Layer 7 of a small transformer language model trained on English Wikipedia (16 layers, counted from 0, width 128).
A neuron's activation on a vector x is SiLU(gate . x) times (in . x), where the dot is the dot product.

Input weights of the MLP neurons that the questions are about. A number n stands for (n - 128) times 0.0046.
n39 gate: 126, 126, 115, 92, 164, 126, 113, 162, 166, 192, 138, 161, 209, 202, 67, 126, 84, 143, 155, 94, 104, 87, 145, 149, 79, 103, 147, 149, 121, 106, 154, 93, 152, 93, 87, 143, 126, 151, 145, 85, 122, 140, 148, 98, 157, 133, 151, 106, 84, 96, 108, 113, 149, 78, 127, 145, 146, 102, 37, 129, 137, 117, 105, 136, 94, 154, 93, 125, 148, 71, 134, 125, 154, 79, 140, 172, 113, 137, 62, 134, 101, 108, 175, 69, 174, 194, 90, 104, 197, 152, 133, 125, 147, 155, 94, 107, 101, 71, 126, 152, 118, 163, 166, 117, 189, 94, 84, 164, 104, 117, 158, 136, 101, 104, 164, 78, 134, 112, 64, 110, 93, 84, 106, 159, 135, 65, 101, 152
n72 gate: 165, 153, 102, 119, 149, 116, 120, 187, 79, 121, 140, 70, 166, 142, 95, 149, 108, 144, 116, 85, 75, 107, 151, 70, 136, 155, 181, 165, 122, 154, 97, 85, 106, 143, 168, 75, 140, 121, 83, 173, 113, 124, 181, 120, 133, 148, 144, 126, 220, 205, 106, 151, 115, 96, 141, 119, 148, 76, 100, 136, 118, 102, 187, 104, 94, 111, 67, 118, 87, 167, 179, 104, 191, 164, 112, 152, 154, 89, 148, 103, 148, 112, 113, 146, 116, 208, 96, 132, 122, 133, 129, 146, 101, 105, 68, 162, 125, 152, 118, 145, 155, 183, 99, 98, 146, 90, 127, 143, 106, 155, 147, 137, 138, 107, 148, 105, 119, 118, 81, 134, 135, 82, 104, 108, 61, 153, 161, 187
n112 gate: 112, 85, 138, 192, 91, 172, 81, 141, 92, 135, 96, 135, 192, 95, 98, 160, 116, 154, 103, 203, 136, 199, 83, 114, 140, 108, 62, 120, 109, 126, 100, 61, 134, 91, 163, 187, 112, 136, 175, 103, 81, 94, 156, 168, 127, 109, 149, 135, 131, 164, 179, 137, 53, 111, 116, 130, 176, 190, 118, 119, 121, 88, 74, 116, 60, 117, 136, 163, 81, 113, 91, 66, 108, 140, 146, 88, 161, 153, 152, 86, 162, 157, 89, 153, 44, 115, 182, 159, 128, 167, 75, 53, 148, 148, 65, 148, 131, 136, 149, 163, 160, 193, 93, 147, 160, 170, 84, 137, 180, 134, 201, 140, 160, 67, 103, 57, 136, 104, 132, 122, 89, 193, 125, 146, 127, 171, 111, 167
n154 gate: 113, 85, 113, 134, 151, 139, 147, 123, 149, 156, 147, 153, 147, 128, 183, 116, 135, 121, 110, 117, 144, 128, 118, 123, 72, 117, 198, 189, 140, 170, 78, 113, 123, 78, 173, 93, 134, 89, 127, 175, 113, 161, 148, 72, 109, 119, 127, 127, 131, 127, 67, 144, 64, 99, 163, 60, 165, 104, 91, 114, 86, 157, 150, 151, 102, 126, 132, 111, 65, 97, 173, 164, 146, 180, 135, 136, 169, 110, 87, 114, 139, 74, 119, 146, 142, 127, 152, 75, 176, 122, 158, 128, 135, 95, 153, 179, 189, 102, 122, 141, 160, 215, 136, 140, 79, 135, 169, 143, 134, 91, 194, 97, 90, 96, 132, 160, 121, 179, 116, 155, 139, 186, 103, 150, 37, 173, 124, 127
n163 gate: 119, 93, 156, 188, 109, 115, 120, 98, 97, 150, 118, 38, 115, 161, 141, 128, 106, 170, 34, 80, 118, 141, 107, 175, 145, 101, 120, 155, 94, 79, 110, 169, 88, 105, 108, 94, 104, 119, 146, 199, 97, 97, 154, 145, 109, 115, 142, 149, 97, 101, 111, 190, 177, 160, 105, 119, 176, 132, 162, 146, 140, 109, 156, 104, 127, 152, 52, 133, 101, 111, 116, 144, 142, 118, 118, 121, 72, 121, 125, 132, 145, 129, 148, 179, 173, 72, 67, 77, 177, 110, 128, 150, 137, 105, 60, 86, 135, 101, 154, 104, 128, 120, 154, 115, 90, 150, 114, 111, 137, 109, 143, 99, 73, 123, 137, 148, 68, 100, 142, 96, 152, 169, 120, 126, 130, 120, 93, 187
n227 gate: 140, 121, 100, 96, 75, 119, 164, 37, 123, 183, 120, 143, 47, 147, 91, 171, 135, 136, 147, 153, 114, 160, 117, 133, 84, 127, 165, 160, 137, 103, 80, 166, 130, 174, 159, 129, 112, 122, 117, 101, 154, 181, 97, 142, 67, 136, 197, 138, 181, 136, 166, 160, 186, 134, 144, 122, 159, 137, 151, 130, 139, 136, 137, 182, 162, 210, 113, 159, 94, 160, 177, 115, 113, 128, 128, 118, 106, 119, 148, 96, 155, 149, 100, 112, 151, 98, 77, 135, 118, 122, 191, 137, 165, 131, 150, 137, 150, 103, 77, 135, 54, 117, 200, 119, 125, 157, 128, 115, 157, 139, 149, 171, 64, 109, 100, 179, 106, 115, 158, 92, 140, 148, 176, 113, 132, 136, 144, 97
n245 gate: 125, 157, 128, 90, 162, 142, 63, 91, 148, 114, 121, 140, 163, 120, 117, 144, 89, 150, 189, 110, 65, 137, 153, 88, 82, 75, 103, 122, 129, 108, 113, 136, 128, 97, 107, 149, 174, 152, 158, 174, 129, 126, 117, 145, 129, 127, 164, 164, 65, 155, 195, 44, 121, 92, 145, 123, 94, 202, 125, 109, 126, 93, 187, 116, 147, 120, 125, 92, 177, 147, 145, 104, 107, 180, 138, 151, 122, 166, 92, 102, 144, 130, 114, 157, 99, 76, 167, 85, 122, 147, 92, 95, 113, 114, 109, 36, 184, 154, 145, 129, 143, 127, 142, 176, 135, 93, 110, 182, 193, 150, 111, 169, 164, 133, 115, 115, 147, 99, 123, 74, 124, 116, 90, 142, 183, 144, 142, 95
n271 gate: 172, 116, 133, 176, 108, 168, 77, 89, 164, 176, 157, 99, 113, 97, 157, 150, 133, 111, 143, 132, 87, 141, 124, 126, 103, 105, 136, 122, 100, 137, 154, 141, 119, 181, 142, 183, 174, 138, 95, 166, 135, 111, 120, 176, 99, 138, 150, 126, 103, 153, 158, 110, 104, 130, 167, 84, 123, 103, 133, 153, 152, 98, 157, 117, 145, 109, 111, 185, 107, 134, 201, 81, 158, 148, 48, 93, 131, 156, 145, 174, 92, 71, 73, 77, 151, 130, 144, 51, 166, 96, 96, 171, 82, 118, 135, 112, 103, 82, 146, 157, 146, 140, 166, 149, 154, 116, 117, 146, 165, 84, 180, 174, 194, 194, 82, 119, 137, 162, 130, 152, 123, 119, 142, 127, 90, 150, 152, 98
n305 gate: 133, 162, 173, 95, 79, 163, 169, 97, 96, 141, 150, 134, 99, 169, 87, 149, 133, 112, 109, 102, 99, 124, 128, 130, 71, 132, 150, 104, 108, 170, 128, 132, 94, 152, 160, 89, 168, 112, 115, 93, 140, 54, 88, 158, 93, 102, 157, 214, 97, 143, 154, 102, 161, 132, 120, 165, 67, 107, 128, 133, 97, 123, 111, 147, 217, 47, 148, 110, 149, 142, 105, 118, 108, 107, 136, 91, 161, 81, 85, 184, 182, 94, 118, 111, 187, 130, 82, 61, 140, 144, 126, 100, 110, 119, 111, 117, 119, 102, 172, 87, 175, 169, 210, 125, 131, 105, 42, 134, 81, 161, 111, 155, 92, 174, 147, 117, 98, 73, 100, 112, 131, 103, 121, 178, 99, 140, 118, 145
n39 in: 130, 122, 170, 138, 103, 110, 116, 135, 122, 110, 109, 146, 132, 88, 60, 164, 132, 126, 123, 120, 126, 101, 157, 127, 133, 135, 100, 61, 93, 53, 155, 104, 168, 167, 145, 162, 89, 43, 168, 85, 119, 92, 136, 110, 148, 158, 161, 73, 208, 150, 104, 143, 125, 181, 143, 90, 143, 131, 162, 183, 133, 97, 23, 119, 112, 95, 126, 114, 63, 107, 150, 142, 116, 133, 119, 160, 112, 81, 147, 106, 210, 170, 113, 135, 121, 103, 144, 183, 129, 119, 146, 156, 91, 165, 203, 153, 166, 114, 71, 127, 96, 175, 166, 56, 152, 192, 151, 161, 148, 130, 142, 94, 167, 127, 170, 114, 192, 105, 101, 158, 189, 192, 141, 93, 142, 153, 142, 138
n72 in: 166, 141, 80, 91, 141, 179, 169, 121, 80, 163, 142, 143, 114, 172, 123, 74, 112, 111, 108, 77, 145, 134, 126, 133, 151, 153, 165, 188, 143, 59, 8, 134, 106, 145, 110, 78, 171, 82, 111, 131, 103, 229, 129, 184, 107, 94, 82, 157, 76, 105, 127, 124, 158, 128, 120, 83, 118, 163, 123, 122, 135, 89, 134, 134, 122, 119, 139, 145, 208, 63, 150, 128, 142, 133, 94, 157, 157, 146, 151, 159, 225, 153, 119, 147, 133, 180, 186, 124, 97, 179, 115, 110, 117, 151, 184, 150, 140, 113, 153, 147, 142, 175, 74, 188, 39, 130, 89, 132, 124, 147, 85, 116, 156, 151, 142, 97, 78, 118, 187, 148, 114, 147, 108, 122, 151, 137, 97, 120
n112 in: 129, 91, 119, 193, 145, 138, 107, 163, 223, 81, 146, 151, 136, 115, 125, 109, 110, 104, 118, 101, 110, 58, 141, 118, 190, 102, 113, 132, 111, 83, 153, 56, 174, 127, 154, 158, 151, 155, 176, 104, 141, 151, 161, 107, 140, 66, 116, 71, 135, 89, 133, 188, 64, 129, 142, 106, 141, 171, 91, 98, 99, 139, 140, 92, 74, 119, 65, 86, 100, 124, 72, 104, 93, 132, 127, 137, 169, 126, 176, 163, 143, 159, 106, 146, 130, 109, 110, 169, 141, 129, 116, 100, 144, 115, 109, 128, 133, 126, 102, 191, 150, 141, 155, 164, 185, 50, 120, 167, 134, 149, 145, 93, 87, 202, 131, 86, 120, 221, 116, 125, 115, 141, 107, 140, 56, 182, 98, 52
n154 in: 153, 66, 140, 152, 120, 144, 127, 125, 114, 150, 126, 123, 87, 185, 113, 125, 142, 95, 190, 105, 121, 164, 84, 125, 157, 162, 113, 156, 161, 112, 93, 135, 142, 87, 124, 87, 89, 35, 67, 145, 142, 99, 127, 111, 121, 159, 126, 151, 188, 130, 144, 171, 174, 130, 105, 129, 118, 138, 110, 153, 116, 160, 61, 116, 83, 124, 130, 89, 164, 156, 125, 32, 101, 93, 151, 120, 123, 169, 123, 142, 130, 142, 129, 96, 63, 42, 97, 99, 156, 199, 113, 142, 103, 159, 132, 81, 143, 96, 100, 72, 99, 116, 102, 65, 124, 182, 145, 194, 119, 96, 75, 182, 129, 103, 168, 137, 112, 109, 159, 114, 159, 91, 94, 126, 101, 106, 124, 128
n163 in: 111, 125, 151, 180, 124, 116, 152, 128, 112, 134, 149, 95, 95, 159, 115, 133, 124, 167, 139, 69, 142, 180, 128, 122, 113, 128, 143, 121, 162, 164, 78, 199, 146, 147, 125, 156, 158, 136, 164, 108, 148, 174, 118, 126, 111, 133, 147, 122, 106, 152, 136, 74, 142, 120, 100, 85, 114, 140, 146, 84, 119, 100, 153, 123, 103, 125, 103, 171, 117, 169, 96, 167, 122, 127, 198, 138, 140, 113, 147, 150, 84, 99, 87, 112, 130, 104, 94, 177, 58, 84, 160, 225, 134, 92, 58, 111, 121, 169, 143, 114, 85, 92, 110, 93, 133, 189, 184, 165, 155, 242, 154, 115, 174, 149, 166, 162, 55, 87, 61, 38, 187, 109, 91, 72, 139, 179, 116, 125
n227 in: 139, 142, 169, 151, 51, 105, 85, 110, 194, 102, 111, 87, 129, 122, 117, 78, 206, 138, 156, 179, 158, 126, 185, 205, 128, 91, 94, 68, 178, 121, 73, 97, 140, 131, 164, 123, 132, 112, 95, 136, 128, 99, 182, 132, 105, 209, 64, 142, 154, 64, 159, 169, 124, 67, 153, 53, 103, 120, 120, 89, 133, 119, 159, 144, 151, 135, 128, 84, 154, 163, 146, 188, 185, 120, 77, 117, 102, 106, 160, 145, 199, 115, 110, 179, 133, 132, 141, 144, 123, 112, 137, 98, 161, 86, 34, 101, 95, 101, 70, 133, 96, 162, 113, 66, 145, 133, 109, 86, 184, 97, 106, 111, 128, 144, 93, 111, 92, 119, 129, 159, 153, 104, 186, 148, 67, 197, 117, 127
n245 in: 121, 164, 62, 143, 124, 70, 114, 148, 182, 166, 168, 87, 122, 51, 147, 106, 101, 108, 148, 163, 92, 92, 162, 97, 84, 189, 143, 137, 105, 152, 176, 155, 141, 93, 132, 151, 66, 148, 136, 137, 47, 185, 199, 105, 151, 76, 135, 134, 136, 118, 134, 138, 149, 121, 141, 83, 143, 154, 155, 97, 116, 160, 104, 111, 116, 180, 145, 105, 83, 140, 143, 156, 133, 88, 76, 174, 144, 127, 88, 93, 109, 159, 85, 105, 156, 185, 138, 152, 154, 121, 128, 140, 123, 96, 113, 142, 78, 149, 37, 151, 174, 149, 135, 91, 214, 144, 103, 126, 156, 181, 92, 122, 145, 140, 158, 160, 180, 173, 140, 93, 181, 88, 119, 125, 99, 122, 138, 98
n271 in: 104, 137, 66, 135, 164, 94, 156, 182, 79, 191, 99, 154, 160, 161, 140, 129, 165, 142, 155, 135, 167, 127, 102, 122, 138, 133, 166, 143, 133, 139, 124, 105, 134, 86, 109, 108, 81, 86, 144, 106, 129, 179, 148, 91, 177, 136, 52, 161, 108, 118, 129, 124, 106, 126, 146, 166, 141, 203, 104, 151, 118, 119, 123, 120, 151, 201, 133, 106, 147, 152, 119, 160, 144, 147, 161, 110, 156, 156, 117, 148, 169, 159, 188, 129, 69, 130, 80, 158, 112, 117, 163, 171, 111, 113, 84, 147, 163, 167, 147, 55, 121, 140, 171, 150, 119, 147, 91, 53, 77, 75, 156, 84, 61, 106, 147, 148, 173, 158, 169, 127, 146, 150, 61, 108, 181, 176, 161, 134
n305 in: 228, 116, 143, 125, 80, 145, 91, 122, 114, 85, 147, 167, 90, 184, 146, 187, 128, 140, 134, 117, 107, 124, 119, 123, 146, 169, 137, 120, 91, 190, 71, 85, 81, 154, 174, 131, 143, 159, 114, 112, 126, 77, 175, 98, 120, 109, 108, 113, 148, 75, 146, 61, 182, 194, 129, 151, 121, 110, 138, 101, 34, 113, 134, 126, 136, 173, 94, 91, 141, 176, 84, 154, 134, 75, 117, 115, 129, 94, 100, 153, 174, 84, 149, 84, 156, 170, 180, 106, 162, 195, 187, 151, 193, 116, 99, 147, 94, 146, 156, 69, 155, 165, 114, 79, 138, 166, 69, 151, 101, 197, 88, 146, 118, 169, 103, 120, 100, 101, 134, 92, 98, 129, 116, 130, 67, 198, 153, 174

Each question shows a token from some text and the vector x that enters the MLP there. A number n stands for (n - 128) times 0.036.

"er": 147, 138, 115, 127, 127, 119, 127, 122, 133, 157, 118, 115, 134, 145, 140, 97, 171, 98, 146, 132, 81, 152, 150, 163, 126, 166, 71, 102, 113, 98, 125, 106, 130, 132, 108, 127, 192, 148, 112, 134, 151, 122, 141, 135, 96, 140, 110, 87, 112, 130, 138, 180, 118, 62, 109, 152, 112, 129, 89, 140, 112, 108, 95, 104, 131, 99, 123, 156, 116, 138, 90, 124, 123, 84, 142, 131, 122, 150, 67, 151, 93, 122, 155, 121, 68, 112, 67, 131, 112, 119, 129, 138, 106, 164, 125, 111, 173, 141, 125, 111, 117, 146, 137, 143, 71, 113, 127, 123, 150, 104, 112, 125, 103, 129, 63, 185, 117, 125, 169, 116, 116, 85, 140, 93, 110, 148, 141, 119
The neuron with the highest activation: n271

",": 113, 109, 132, 110, 102, 94, 191, 139, 110, 135, 106, 102, 111, 114, 133, 114, 176, 137, 141, 134, 148, 85, 147, 141, 122, 127, 186, 137, 95, 123, 113, 134, 150, 119, 153, 134, 148, 97, 142, 103, 161, 143, 141, 124, 144, 135, 112, 122, 130, 97, 145, 121, 167, 160, 117, 215, 139, 110, 136, 120, 169, 107, 168, 103, 135, 90, 112, 136, 158, 119, 139, 142, 70, 74, 114, 129, 159, 150, 113, 114, 118, 97, 151, 136, 90, 128, 126, 122, 128, 134, 101, 129, 121, 108, 105, 120, 116, 167, 149, 130, 173, 143, 108, 154, 90, 101, 132, 109, 179, 118, 108, 128, 127, 106, 105, 124, 110, 147, 157, 144, 138, 105, 122, 164, 148, 143, 102, 118
Which neuron fires most, and how strongly? n39, at about 0.94

" a": 127, 128, 91, 120, 107, 142, 147, 94, 123, 125, 148, 121, 113, 72, 105, 136, 154, 161, 143, 157, 124, 74, 138, 154, 138, 130, 129, 139, 102, 116, 122, 110, 148, 126, 156, 122, 148, 112, 108, 124, 133, 91, 107, 131, 138, 156, 109, 105, 87, 147, 142, 134, 159, 106, 113, 178, 122, 141, 87, 150, 111, 127, 148, 113, 118, 104, 150, 137, 154, 82, 117, 122, 138, 95, 132, 160, 118, 144, 135, 71, 135, 123, 114, 157, 79, 106, 119, 113, 163, 115, 105, 170, 121, 108, 109, 134, 129, 138, 109, 169, 105, 124, 134, 109, 110, 107, 132, 121, 167, 182, 90, 125, 132, 92, 106, 130, 180, 186, 169, 129, 127, 92, 110, 102, 63, 119, 174, 147
Which neuron fires most, and how strongly? n245, at about 1.1

"c": 130, 103, 93, 159, 98, 111, 127, 128, 87, 126, 119, 132, 130, 117, 134, 130, 139, 152, 103, 122, 115, 118, 108, 128, 101, 136, 83, 107, 109, 155, 154, 113, 149, 130, 92, 160, 105, 83, 101, 125, 123, 113, 134, 131, 147, 111, 122, 123, 101, 98, 172, 138, 186, 122, 91, 142, 134, 132, 87, 120, 90, 143, 112, 161, 137, 83, 156, 120, 128, 137, 156, 123, 165, 113, 114, 160, 98, 131, 123, 103, 76, 123, 178, 103, 110, 103, 152, 147, 118, 105, 135, 210, 134, 118, 125, 147, 178, 95, 144, 71, 122, 158, 143, 124, 106, 90, 147, 149, 151, 128, 118, 99, 114, 88, 74, 152, 92, 113, 141, 123, 141, 71, 122, 105, 117, 126, 139, 116
The neuron with the highest activation: n163

"es": 139, 116, 131, 127, 137, 139, 162, 175, 110, 139, 67, 160, 119, 115, 131, 131, 125, 148, 129, 165, 123, 125, 118, 162, 104, 154, 119, 120, 111, 123, 117, 96, 131, 110, 151, 140, 169, 105, 122, 58, 170, 114, 131, 158, 157, 123, 115, 129, 141, 135, 119, 139, 165, 123, 143, 125, 147, 158, 79, 67, 106, 142, 117, 124, 118, 104, 147, 119, 108, 135, 140, 131, 134, 94, 137, 97, 124, 124, 105, 145, 138, 140, 148, 139, 65, 117, 131, 126, 97, 90, 73, 181, 104, 114, 141, 116, 207, 131, 129, 107, 165, 135, 128, 112, 133, 105, 144, 125, 116, 156, 84, 102, 146, 118, 155, 137, 97, 117, 197, 134, 139, 120, 152, 55, 134, 131, 171, 112
Which neuron fires most, and how strongly? n245, at about 0.18

"y": 62, 121, 101, 150, 99, 129, 126, 113, 111, 148, 133, 141, 141, 150, 93, 89, 146, 114, 109, 114, 164, 113, 114, 173, 154, 165, 111, 161, 98, 105, 116, 160, 189, 146, 123, 137, 108, 131, 128, 99, 116, 141, 173, 110, 104, 124, 96, 92, 154, 146, 144, 103, 173, 108, 133, 115, 125, 134, 137, 127, 124, 108, 114, 135, 136, 73, 140, 74, 153, 119, 133, 177, 117, 119, 92, 128, 146, 98, 139, 79, 101, 151, 119, 115, 105, 148, 121, 107, 143, 85, 121, 123, 109, 135, 152, 158, 138, 84, 108, 155, 146, 173, 117, 119, 123, 161, 106, 84, 129, 105, 120, 101, 143, 99, 132, 162, 72, 143, 152, 113, 146, 97, 173, 92, 156, 132, 141, 122
The neuron with the highest activation: n227

" G": 91, 118, 106, 171, 131, 98, 134, 104, 104, 91, 113, 147, 93, 114, 122, 111, 170, 137, 115, 131, 142, 107, 125, 108, 142, 147, 112, 111, 112, 106, 205, 151, 123, 139, 121, 151, 97, 111, 130, 117, 134, 108, 136, 124, 110, 124, 93, 117, 106, 123, 205, 154, 159, 132, 100, 139, 107, 85, 120, 118, 107, 117, 116, 118, 147, 67, 143, 117, 133, 141, 104, 131, 125, 81, 120, 135, 116, 119, 110, 103, 92, 109, 147, 159, 81, 105, 156, 152, 117, 79, 152, 152, 164, 121, 115, 105, 136, 77, 164, 133, 141, 127, 142, 140, 90, 114, 146, 89, 118, 120, 122, 142, 136, 136, 124, 162, 145, 159, 142, 131, 167, 100, 112, 63, 130, 144, 111, 139
The three highest activations, in order: n163, n72, n305

"ia": 143, 107, 133, 95, 112, 127, 126, 161, 100, 107, 122, 135, 114, 137, 120, 113, 135, 136, 148, 160, 146, 110, 151, 151, 133, 116, 143, 135, 105, 126, 114, 183, 176, 161, 162, 144, 130, 107, 120, 72, 131, 127, 144, 129, 110, 155, 94, 104, 122, 120, 153, 162, 182, 74, 110, 140, 106, 108, 92, 133, 126, 118, 143, 118, 147, 123, 111, 136, 147, 132, 128, 156, 82, 118, 102, 145, 122, 106, 130, 75, 124, 144, 182, 162, 59, 157, 115, 138, 156, 45, 74, 152, 149, 113, 103, 103, 112, 156, 92, 131, 134, 118, 173, 126, 108, 105, 193, 152, 147, 110, 107, 128, 142, 125, 126, 137, 156, 114, 157, 137, 109, 114, 103, 66, 72, 162, 144, 140
The neuron with the highest activation: n227

" P": 96, 121, 116, 143, 136, 113, 142, 125, 90, 127, 86, 166, 102, 119, 113, 127, 179, 168, 157, 122, 90, 117, 122, 122, 122, 178, 100, 136, 115, 103, 219, 144, 131, 141, 111, 145, 143, 137, 123, 105, 163, 138, 126, 118, 151, 141, 125, 99, 132, 103, 153, 130, 155, 143, 106, 164, 145, 119, 96, 140, 127, 110, 117, 125, 135, 71, 163, 122, 108, 128, 148, 133, 98, 95, 144, 172, 142, 119, 124, 85, 112, 120, 162, 133, 108, 113, 178, 126, 153, 115, 128, 189, 154, 129, 122, 129, 142, 108, 143, 156, 123, 150, 164, 122, 99, 123, 126, 84, 153, 109, 134, 128, 140, 118, 137, 150, 135, 133, 150, 118, 150, 102, 119, 100, 114, 132, 120, 118
The neuron with the highest activation: n39

"ud": 96, 88, 134, 136, 112, 168, 143, 132, 91, 130, 55, 118, 156, 116, 67, 142, 165, 126, 113, 155, 167, 113, 149, 110, 117, 136, 133, 145, 77, 144, 124, 110, 100, 139, 109, 114, 148, 132, 162, 116, 159, 146, 134, 99, 125, 91, 139, 102, 105, 62, 153, 140, 165, 145, 97, 168, 123, 101, 95, 144, 127, 134, 179, 104, 126, 86, 122, 129, 91, 90, 143, 113, 131, 95, 157, 153, 166, 120, 116, 134, 101, 129, 121, 105, 103, 134, 120, 103, 139, 112, 94, 167, 144, 108, 122, 128, 135, 108, 153, 126, 136, 164, 111, 98, 145, 143, 144, 189, 192, 113, 81, 128, 116, 121, 155, 151, 155, 122, 150, 159, 171, 121, 151, 93, 98, 147, 115, 129
Which neuron fires most, and how strongly? n39, at about 1.7

" and": 112, 77, 118, 145, 101, 77, 121, 129, 109, 137, 152, 137, 103, 125, 160, 97, 157, 156, 126, 100, 160, 86, 145, 166, 143, 117, 161, 96, 87, 119, 121, 135, 121, 111, 127, 158, 137, 115, 88, 68, 102, 151, 135, 135, 85, 123, 101, 111, 108, 129, 159, 138, 145, 122, 124, 179, 103, 85, 90, 142, 132, 115, 172, 107, 123, 122, 148, 102, 143, 99, 163, 117, 128, 118, 115, 136, 128, 133, 116, 121, 114, 108, 125, 125, 82, 144, 107, 97, 126, 130, 94, 139, 113, 141, 95, 122, 158, 144, 159, 152, 124, 193, 113, 126, 118, 106, 146, 115, 159, 102, 146, 64, 149, 141, 93, 149, 147, 193, 140, 141, 145, 110, 112, 102, 124, 163, 94, 142
The neuron with the highest activation: n271

"8": 139, 139, 131, 143, 123, 76, 137, 159, 127, 99, 80, 119, 115, 127, 128, 153, 156, 113, 133, 172, 135, 101, 150, 157, 146, 116, 78, 147, 93, 78, 115, 107, 113, 111, 131, 173, 121, 136, 181, 123, 124, 143, 126, 135, 107, 117, 137, 98, 114, 139, 173, 109, 114, 108, 86, 114, 114, 131, 142, 130, 196, 106, 136, 131, 120, 112, 177, 95, 134, 138, 88, 182, 137, 70, 95, 140, 129, 120, 134, 128, 99, 94, 145, 148, 81, 121, 129, 125, 137, 111, 120, 167, 131, 88, 141, 146, 165, 121, 147, 175, 184, 104, 179, 170, 109, 116, 140, 127, 162, 101, 136, 93, 143, 116, 96, 140, 138, 128, 143, 144, 160, 146, 139, 129, 127, 152, 123, 115
The two highest activations, in order: n112, n154

"k": 130, 124, 118, 98, 113, 95, 121, 137, 93, 126, 135, 129, 135, 159, 119, 133, 149, 131, 113, 123, 137, 138, 128, 145, 133, 176, 124, 86, 78, 144, 134, 121, 134, 142, 139, 179, 120, 125, 122, 152, 165, 167, 149, 67, 121, 124, 119, 144, 113, 74, 143, 124, 160, 149, 107, 129, 135, 130, 119, 122, 112, 158, 124, 122, 136, 101, 191, 105, 119, 123, 138, 160, 146, 118, 132, 179, 159, 103, 131, 130, 76, 142, 121, 156, 114, 154, 114, 167, 178, 121, 146, 122, 148, 151, 117, 129, 84, 94, 136, 124, 125, 170, 70, 143, 91, 128, 117, 129, 113, 113, 109, 135, 134, 123, 208, 135, 124, 158, 174, 155, 80, 77, 147, 62, 134, 132, 99, 103
Which neuron fires most, and how strongly? n163, at about 0.22

" m": 141, 138, 128, 99, 129, 88, 148, 147, 103, 111, 124, 136, 106, 126, 115, 115, 142, 146, 160, 101, 124, 94, 146, 99, 139, 142, 105, 133, 98, 88, 187, 117, 163, 128, 160, 134, 153, 78, 121, 116, 126, 124, 112, 155, 141, 126, 127, 98, 141, 117, 160, 128, 157, 125, 97, 134, 113, 110, 92, 96, 96, 147, 99, 95, 85, 94, 146, 105, 108, 134, 126, 142, 131, 72, 154, 122, 133, 110, 130, 113, 132, 118, 140, 131, 65, 131, 110, 88, 153, 139, 95, 171, 84, 128, 124, 133, 165, 157, 137, 168, 136, 142, 130, 92, 83, 79, 167, 101, 155, 144, 118, 104, 127, 126, 113, 127, 86, 156, 161, 114, 154, 108, 110, 65, 111, 116, 154, 132
The two highest activations, in order: n227, n305

"5": 127, 114, 126, 156, 111, 95, 134, 159, 119, 112, 132, 97, 130, 96, 127, 157, 172, 128, 122, 146, 160, 120, 124, 158, 114, 160, 104, 145, 89, 109, 98, 149, 124, 105, 101, 119, 104, 130, 139, 136, 144, 162, 121, 135, 89, 135, 159, 103, 134, 117, 189, 156, 126, 93, 94, 103, 132, 127, 157, 125, 171, 126, 161, 125, 151, 107, 163, 122, 148, 140, 66, 149, 121, 97, 106, 150, 140, 129, 134, 120, 75, 106, 154, 162, 44, 141, 129, 112, 118, 139, 112, 162, 118, 111, 135, 140, 144, 135, 158, 181, 139, 132, 135, 193, 119, 102, 131, 111, 156, 131, 133, 101, 165, 115, 111, 140, 129, 143, 163, 123, 169, 132, 132, 133, 108, 126, 119, 83
The two highest activations, in order: n112, n305

"an": 107, 133, 129, 129, 118, 101, 101, 163, 147, 128, 119, 106, 170, 117, 137, 160, 155, 145, 124, 114, 185, 115, 158, 138, 146, 145, 93, 138, 89, 96, 123, 187, 127, 102, 167, 104, 155, 117, 90, 104, 101, 111, 131, 107, 122, 172, 111, 108, 85, 114, 98, 125, 141, 136, 125, 158, 99, 95, 47, 139, 96, 137, 152, 103, 157, 110, 184, 103, 135, 93, 118, 149, 130, 95, 153, 104, 122, 128, 147, 121, 119, 126, 151, 164, 79, 117, 143, 140, 168, 176, 111, 132, 95, 149, 112, 124, 171, 123, 94, 124, 125, 148, 188, 105, 139, 85, 140, 124, 161, 140, 159, 109, 108, 115, 102, 166, 134, 107, 168, 113, 95, 140, 111, 74, 133, 125, 134, 124
The neuron with the highest activation: n39

" S": 106, 103, 132, 169, 97, 131, 142, 125, 87, 127, 109, 162, 123, 112, 132, 128, 150, 188, 132, 162, 104, 99, 148, 143, 137, 155, 106, 149, 107, 107, 203, 103, 126, 126, 153, 141, 121, 77, 148, 103, 159, 167, 144, 117, 149, 134, 134, 108, 93, 132, 165, 142, 178, 124, 114, 137, 121, 144, 84, 101, 123, 143, 126, 122, 141, 96, 140, 100, 153, 149, 106, 141, 122, 68, 129, 134, 157, 102, 100, 116, 116, 96, 164, 158, 77, 116, 158, 136, 123, 117, 95, 150, 115, 124, 92, 140, 117, 116, 139, 130, 173, 143, 159, 118, 109, 109, 104, 118, 155, 145, 136, 80, 142, 156, 127, 154, 98, 137, 173, 137, 122, 97, 109, 120, 155, 139, 111, 92
Which neuron fires most, and how strongly? n112, at about 2

" b": 137, 100, 141, 134, 101, 88, 146, 125, 89, 136, 138, 112, 90, 127, 129, 101, 174, 170, 111, 145, 123, 101, 140, 95, 133, 143, 96, 160, 124, 134, 179, 145, 133, 131, 150, 129, 164, 100, 119, 105, 114, 160, 130, 155, 118, 159, 116, 121, 161, 123, 125, 131, 147, 142, 108, 157, 127, 127, 99, 91, 86, 128, 110, 122, 91, 65, 134, 111, 107, 137, 150, 124, 125, 105, 150, 146, 152, 117, 128, 102, 117, 105, 134, 131, 70, 111, 93, 123, 161, 115, 122, 150, 97, 119, 119, 156, 147, 131, 185, 195, 136, 109, 116, 131, 83, 94, 169, 83, 162, 124, 122, 101, 163, 115, 132, 142, 147, 150, 152, 112, 119, 72, 116, 95, 62, 118, 126, 142
Which neuron fires most, and how strongly? n154, at about 1.4

"e": 128, 134, 96, 134, 148, 135, 159, 156, 71, 127, 134, 103, 119, 145, 157, 124, 162, 114, 126, 110, 156, 106, 159, 142, 100, 154, 144, 101, 101, 147, 109, 122, 97, 119, 117, 111, 96, 151, 119, 106, 157, 143, 156, 133, 98, 89, 130, 112, 126, 139, 152, 115, 140, 122, 111, 146, 108, 103, 66, 163, 121, 156, 168, 143, 118, 87, 153, 91, 73, 136, 125, 183, 111, 109, 100, 131, 135, 155, 168, 123, 80, 127, 169, 149, 117, 138, 112, 127, 153, 119, 72, 131, 143, 97, 175, 130, 124, 131, 117, 168, 162, 127, 114, 140, 110, 120, 60, 126, 127, 151, 109, 73, 163, 159, 152, 106, 153, 154, 137, 161, 129, 109, 120, 105, 98, 150, 91, 133
The neuron with the highest activation: n72